Layer 7 of a small transformer language model trained on English Wikipedia (14 layers, counted from 0, width 96).
A neuron's activation on a vector x is SiLU(gate . x) times (in . x), where the dot is the dot product.

Input weights of the MLP neurons that the questions are about. A number n stands for (n - 128) times 0.0041.
n58 gate: 121, 112, 92, 94, 155, 127, 210, 102, 162, 188, 228, 105, 79, 232, 80, 58, 70, 100, 83, 113, 153, 122, 47, 56, 138, 144, 154, 118, 127, 110, 68, 51, 156, 223, 116, 29, 156, 76, 183, 214, 152, 153, 137, 28, 146, 170, 124, 88, 45, 98, 145, 165, 140, 211, 205, 144, 81, 171, 133, 72, 40, 118, 103, 94, 169, 168, 165, 77, 152, 117, 90, 176, 110, 77, 128, 93, 79, 108, 135, 81, 132, 87, 156, 115, 168, 114, 103, 167, 147, 161, 117, 171, 89, 66, 109, 189
n86 gate: 181, 129, 87, 139, 142, 53, 117, 87, 127, 170, 158, 105, 101, 164, 150, 175, 148, 113, 113, 162, 181, 140, 118, 119, 73, 158, 185, 134, 183, 124, 171, 188, 166, 151, 104, 164, 142, 114, 167, 136, 129, 183, 163, 103, 137, 142, 201, 128, 160, 127, 79, 185, 108, 180, 184, 155, 69, 131, 151, 139, 141, 97, 147, 158, 123, 79, 100, 77, 44, 139, 60, 200, 98, 44, 134, 155, 94, 121, 99, 122, 33, 56, 124, 211, 175, 96, 113, 142, 118, 180, 134, 166, 140, 155, 72, 166
n143 gate: 198, 133, 85, 112, 97, 168, 102, 58, 132, 134, 106, 208, 76, 245, 193, 104, 114, 99, 129, 73, 162, 127, 57, 124, 152, 139, 130, 159, 167, 93, 153, 110, 155, 180, 129, 128, 100, 103, 217, 170, 154, 104, 143, 150, 163, 96, 180, 50, 90, 99, 120, 114, 92, 96, 112, 78, 130, 72, 214, 67, 176, 145, 111, 108, 164, 143, 68, 161, 155, 115, 148, 119, 105, 149, 128, 153, 63, 212, 98, 202, 97, 123, 106, 126, 126, 90, 118, 111, 156, 191, 195, 112, 159, 147, 123, 155
n355 gate: 114, 156, 162, 152, 187, 62, 119, 107, 215, 99, 140, 86, 140, 175, 149, 128, 129, 178, 233, 174, 148, 65, 118, 141, 114, 187, 154, 119, 127, 92, 130, 66, 141, 152, 102, 184, 96, 232, 178, 48, 142, 105, 100, 132, 155, 147, 164, 144, 77, 185, 135, 146, 158, 175, 158, 249, 135, 174, 91, 128, 151, 119, 168, 132, 166, 84, 35, 180, 170, 168, 86, 162, 137, 147, 139, 86, 107, 147, 89, 152, 126, 155, 129, 92, 150, 179, 97, 155, 128, 173, 120, 119, 134, 176, 122, 146
n58 in: 144, 124, 143, 49, 111, 101, 77, 174, 135, 117, 129, 191, 177, 132, 150, 131, 152, 172, 153, 151, 119, 104, 138, 162, 162, 164, 189, 237, 198, 130, 175, 171, 106, 39, 152, 179, 206, 142, 147, 93, 139, 86, 194, 179, 163, 99, 132, 143, 121, 135, 130, 94, 127, 99, 149, 127, 138, 39, 133, 200, 51, 140, 193, 99, 47, 147, 120, 102, 196, 129, 111, 71, 98, 186, 230, 130, 195, 179, 158, 159, 62, 86, 140, 135, 120, 158, 123, 119, 127, 134, 114, 170, 115, 161, 141, 163
n86 in: 60, 96, 184, 138, 110, 129, 74, 134, 96, 149, 131, 97, 131, 170, 173, 108, 151, 182, 180, 144, 180, 143, 184, 150, 202, 131, 100, 125, 71, 101, 86, 148, 136, 73, 153, 135, 65, 181, 147, 125, 93, 154, 92, 176, 94, 190, 169, 165, 123, 186, 160, 73, 74, 140, 144, 116, 128, 163, 148, 135, 137, 97, 167, 121, 75, 83, 107, 143, 90, 166, 161, 142, 71, 150, 90, 150, 121, 117, 154, 128, 154, 86, 83, 131, 129, 140, 94, 156, 91, 139, 135, 50, 124, 136, 219, 103
n143 in: 164, 171, 114, 114, 127, 124, 148, 101, 236, 104, 209, 170, 155, 118, 79, 119, 124, 111, 154, 131, 168, 97, 107, 205, 119, 121, 242, 94, 117, 116, 140, 211, 51, 163, 148, 74, 136, 114, 133, 152, 154, 152, 149, 66, 94, 135, 150, 135, 127, 104, 118, 134, 97, 131, 73, 83, 106, 122, 125, 75, 185, 121, 94, 131, 153, 93, 149, 122, 138, 139, 167, 117, 155, 146, 142, 157, 169, 146, 150, 148, 140, 118, 157, 155, 139, 157, 202, 128, 200, 138, 142, 142, 137, 135, 96, 121
n355 in: 135, 96, 175, 135, 172, 98, 156, 174, 201, 108, 124, 76, 133, 148, 163, 167, 122, 137, 124, 176, 135, 78, 72, 74, 127, 115, 149, 141, 156, 72, 107, 11, 152, 165, 115, 180, 137, 197, 192, 90, 134, 134, 152, 156, 158, 137, 171, 137, 62, 200, 125, 161, 143, 155, 143, 210, 156, 123, 118, 100, 164, 87, 169, 97, 173, 141, 68, 156, 144, 121, 126, 139, 102, 139, 106, 106, 115, 171, 86, 149, 131, 201, 96, 93, 119, 150, 122, 144, 122, 165, 126, 93, 146, 112, 158, 154

Each question shows a token from some text and the vector x that enters the MLP there. A number n stands for (n - 128) times 0.028.

"ire": 100, 145, 123, 133, 132, 159, 127, 132, 144, 112, 102, 144, 125, 76, 119, 120, 137, 152, 124, 132, 89, 133, 139, 124, 159, 98, 121, 131, 120, 136, 107, 79, 132, 126, 111, 126, 143, 108, 115, 114, 100, 106, 174, 121, 146, 83, 141, 133, 133, 109, 126, 170, 158, 115, 108, 127, 224, 133, 92, 140, 97, 106, 55, 161, 145, 118, 134, 126, 116, 116, 129, 154, 98, 151, 137, 122, 141, 78, 142, 76, 149, 155, 135, 162, 144, 166, 147, 123, 117, 114, 93, 145, 126, 110, 142, 108
Which neuron lights up most? n86

" |": 113, 143, 121, 112, 139, 112, 75, 125, 108, 128, 133, 137, 134, 137, 122, 114, 143, 138, 140, 139, 100, 114, 124, 171, 138, 141, 124, 118, 133, 119, 114, 117, 109, 165, 95, 93, 138, 111, 136, 116, 128, 140, 136, 130, 151, 94, 93, 123, 142, 136, 147, 130, 144, 120, 139, 134, 125, 132, 96, 134, 121, 110, 132, 121, 137, 106, 140, 124, 139, 129, 110, 119, 126, 118, 134, 152, 119, 113, 175, 131, 126, 111, 116, 130, 115, 142, 136, 90, 131, 131, 34, 134, 120, 129, 140, 138
Which two neurons fire most, strongest first? n58, n86

"y": 129, 155, 135, 125, 99, 139, 121, 160, 144, 156, 124, 163, 105, 115, 107, 108, 139, 134, 148, 162, 86, 78, 132, 129, 139, 158, 131, 122, 135, 127, 119, 96, 103, 120, 93, 132, 162, 117, 124, 117, 111, 168, 104, 146, 120, 74, 120, 151, 115, 105, 124, 74, 125, 163, 104, 98, 157, 183, 142, 110, 104, 137, 148, 130, 128, 65, 168, 151, 158, 115, 152, 109, 147, 132, 123, 178, 138, 68, 139, 123, 131, 138, 137, 107, 135, 132, 159, 139, 104, 123, 95, 133, 138, 151, 165, 88
Which neuron lights up most? n355

"he": 132, 173, 117, 123, 134, 159, 135, 69, 151, 143, 110, 157, 105, 150, 139, 97, 154, 132, 57, 124, 76, 105, 103, 103, 148, 106, 136, 124, 111, 112, 87, 114, 150, 149, 144, 127, 202, 125, 91, 135, 144, 130, 146, 159, 169, 98, 127, 120, 80, 114, 144, 125, 133, 89, 86, 121, 209, 136, 139, 120, 139, 111, 106, 83, 138, 115, 134, 135, 135, 133, 136, 146, 127, 131, 126, 178, 130, 115, 139, 144, 152, 138, 151, 147, 139, 95, 156, 116, 146, 116, 134, 130, 79, 116, 134, 82
Which two neurons fire most, strongest first? n143, n86

"ge": 107, 135, 127, 109, 110, 146, 124, 137, 118, 135, 99, 135, 134, 121, 147, 129, 105, 133, 138, 120, 78, 145, 152, 135, 116, 86, 115, 117, 83, 121, 138, 111, 120, 148, 70, 125, 119, 152, 91, 139, 114, 131, 87, 168, 158, 65, 158, 127, 85, 119, 134, 154, 114, 160, 98, 78, 138, 133, 121, 148, 129, 130, 121, 156, 147, 94, 129, 105, 127, 123, 141, 99, 162, 130, 136, 111, 106, 91, 137, 89, 159, 137, 117, 171, 195, 172, 199, 131, 101, 145, 111, 122, 142, 142, 99, 126
Which neuron fires most, and how strongly? n58, at about 0.51

"an": 117, 156, 140, 136, 158, 149, 112, 105, 167, 91, 131, 155, 151, 114, 146, 106, 129, 123, 102, 117, 148, 174, 109, 134, 145, 84, 143, 122, 103, 156, 120, 127, 129, 112, 151, 122, 155, 77, 121, 136, 125, 160, 144, 131, 165, 103, 156, 156, 123, 121, 166, 89, 144, 95, 95, 89, 181, 118, 113, 105, 148, 139, 76, 93, 128, 150, 100, 133, 160, 135, 93, 131, 115, 97, 138, 153, 86, 104, 125, 140, 163, 103, 119, 193, 150, 142, 117, 160, 135, 137, 120, 127, 111, 151, 141, 148
Which neuron lights up most? n143

"ar": 99, 148, 139, 103, 148, 134, 132, 135, 104, 94, 114, 150, 122, 101, 145, 120, 132, 135, 91, 141, 102, 149, 82, 153, 138, 68, 126, 112, 118, 130, 132, 144, 98, 127, 89, 107, 103, 116, 116, 114, 72, 161, 114, 147, 157, 41, 148, 129, 130, 107, 120, 107, 140, 124, 121, 148, 129, 116, 111, 129, 149, 133, 143, 143, 141, 138, 110, 144, 114, 140, 144, 184, 112, 107, 96, 134, 66, 94, 141, 124, 124, 133, 127, 128, 93, 124, 151, 127, 99, 98, 129, 152, 95, 129, 182, 115
Which neuron lights up most? n58

"t": 131, 177, 147, 137, 141, 133, 118, 147, 162, 155, 85, 127, 149, 123, 127, 148, 142, 116, 140, 137, 98, 125, 137, 160, 143, 98, 107, 93, 126, 83, 129, 157, 115, 82, 141, 155, 139, 120, 149, 118, 106, 95, 164, 122, 120, 89, 119, 129, 158, 110, 118, 151, 139, 111, 119, 98, 81, 70, 145, 127, 129, 114, 128, 105, 116, 123, 104, 130, 130, 142, 144, 100, 121, 134, 114, 106, 169, 89, 102, 115, 119, 73, 111, 156, 128, 125, 127, 109, 113, 151, 116, 122, 73, 110, 150, 53
Which neuron lights up most? n355

" M": 124, 137, 112, 139, 150, 99, 137, 154, 103, 124, 128, 146, 133, 147, 136, 139, 126, 141, 115, 167, 92, 111, 129, 183, 165, 161, 120, 123, 125, 108, 106, 127, 148, 139, 79, 157, 132, 137, 106, 128, 93, 119, 137, 96, 135, 52, 111, 141, 172, 145, 140, 138, 138, 145, 116, 160, 128, 127, 189, 143, 128, 159, 136, 95, 148, 139, 141, 132, 114, 115, 120, 140, 128, 151, 109, 83, 118, 110, 166, 115, 139, 77, 140, 135, 129, 117, 153, 162, 138, 97, 124, 119, 128, 175, 122, 168
Which neuron fires most, and how strongly? n143, at about 0.2

" ": 149, 84, 144, 146, 118, 100, 109, 107, 177, 175, 136, 149, 154, 121, 125, 101, 143, 149, 144, 110, 114, 133, 138, 132, 167, 98, 120, 139, 108, 159, 94, 122, 123, 136, 118, 152, 132, 107, 65, 152, 100, 130, 94, 175, 127, 118, 142, 158, 154, 106, 140, 117, 116, 133, 128, 118, 103, 105, 160, 148, 105, 117, 157, 122, 121, 118, 145, 119, 109, 147, 109, 121, 94, 113, 134, 127, 123, 96, 166, 113, 117, 75, 156, 107, 125, 160, 150, 122, 105, 133, 104, 103, 100, 131, 143, 174
Which neuron lights up most? n355

"5": 119, 121, 113, 121, 124, 142, 140, 141, 135, 125, 107, 147, 118, 153, 143, 127, 115, 130, 100, 38, 131, 150, 122, 132, 114, 135, 148, 115, 121, 102, 150, 123, 92, 99, 141, 128, 150, 149, 121, 135, 104, 122, 146, 135, 161, 155, 146, 128, 155, 121, 107, 138, 90, 154, 143, 109, 96, 136, 143, 134, 150, 111, 148, 129, 138, 148, 180, 139, 153, 137, 127, 121, 128, 130, 107, 111, 109, 112, 167, 136, 144, 109, 154, 108, 157, 113, 159, 49, 129, 114, 141, 131, 125, 142, 149, 97
Which two neurons fire most, strongest first? n143, n355

"i": 107, 149, 121, 139, 140, 123, 128, 113, 116, 169, 78, 124, 141, 116, 160, 140, 147, 141, 87, 120, 120, 146, 99, 138, 127, 70, 117, 88, 93, 189, 145, 102, 151, 135, 168, 160, 167, 129, 132, 115, 147, 114, 135, 167, 117, 72, 144, 126, 72, 131, 157, 117, 161, 103, 114, 121, 152, 121, 162, 133, 150, 166, 128, 130, 130, 133, 141, 115, 142, 144, 119, 113, 128, 122, 121, 112, 77, 100, 150, 135, 112, 127, 149, 129, 118, 142, 80, 114, 185, 129, 107, 124, 101, 126, 114, 70
Which three neurons fire most, strongest first? n86, n58, n355

" 7": 111, 103, 120, 155, 124, 138, 109, 135, 125, 152, 129, 129, 98, 96, 137, 143, 133, 133, 154, 107, 75, 136, 153, 140, 131, 158, 111, 130, 167, 119, 118, 125, 130, 77, 92, 95, 135, 110, 117, 113, 121, 166, 132, 145, 140, 122, 108, 142, 145, 149, 107, 150, 142, 127, 113, 119, 179, 154, 120, 120, 161, 121, 158, 130, 138, 199, 149, 120, 139, 104, 129, 140, 113, 128, 116, 126, 130, 109, 118, 66, 178, 76, 128, 130, 151, 133, 144, 53, 94, 118, 125, 110, 102, 135, 131, 114
Which two neurons fire most, strongest first? n143, n355

"s": 139, 135, 128, 139, 151, 107, 138, 122, 159, 125, 98, 156, 161, 129, 128, 118, 119, 153, 118, 142, 127, 170, 124, 146, 111, 109, 115, 54, 134, 114, 146, 132, 124, 154, 127, 131, 163, 149, 115, 125, 123, 129, 128, 122, 129, 29, 73, 118, 158, 131, 141, 159, 114, 126, 138, 116, 155, 163, 144, 123, 117, 126, 117, 107, 128, 156, 98, 136, 151, 128, 116, 92, 116, 136, 127, 148, 163, 121, 153, 112, 132, 138, 115, 100, 132, 159, 101, 142, 81, 123, 83, 111, 138, 109, 144, 99
Which neuron lights up most? n86

" 1": 138, 120, 122, 152, 135, 63, 117, 77, 154, 117, 159, 102, 101, 103, 119, 140, 142, 142, 155, 77, 108, 169, 202, 118, 147, 126, 132, 152, 113, 128, 135, 137, 131, 124, 121, 156, 118, 156, 94, 147, 118, 162, 110, 121, 128, 105, 162, 149, 146, 135, 126, 132, 105, 131, 119, 146, 157, 140, 155, 158, 133, 121, 156, 98, 150, 168, 154, 106, 175, 154, 137, 134, 125, 108, 143, 105, 121, 104, 106, 90, 151, 108, 96, 105, 136, 110, 140, 110, 115, 91, 87, 88, 145, 143, 166, 140
Which neuron lights up most? n143

"9": 142, 130, 102, 149, 122, 120, 114, 117, 143, 119, 137, 111, 137, 98, 120, 128, 133, 147, 127, 58, 121, 173, 130, 140, 135, 120, 138, 123, 124, 142, 134, 137, 107, 91, 133, 148, 121, 154, 120, 134, 90, 120, 125, 109, 114, 114, 133, 127, 135, 113, 96, 151, 147, 165, 123, 129, 145, 171, 120, 146, 106, 117, 128, 121, 112, 171, 107, 107, 115, 133, 148, 157, 130, 129, 115, 113, 135, 85, 122, 96, 140, 99, 106, 127, 137, 116, 126, 44, 97, 86, 139, 95, 129, 129, 133, 165
Which neuron lights up most? n355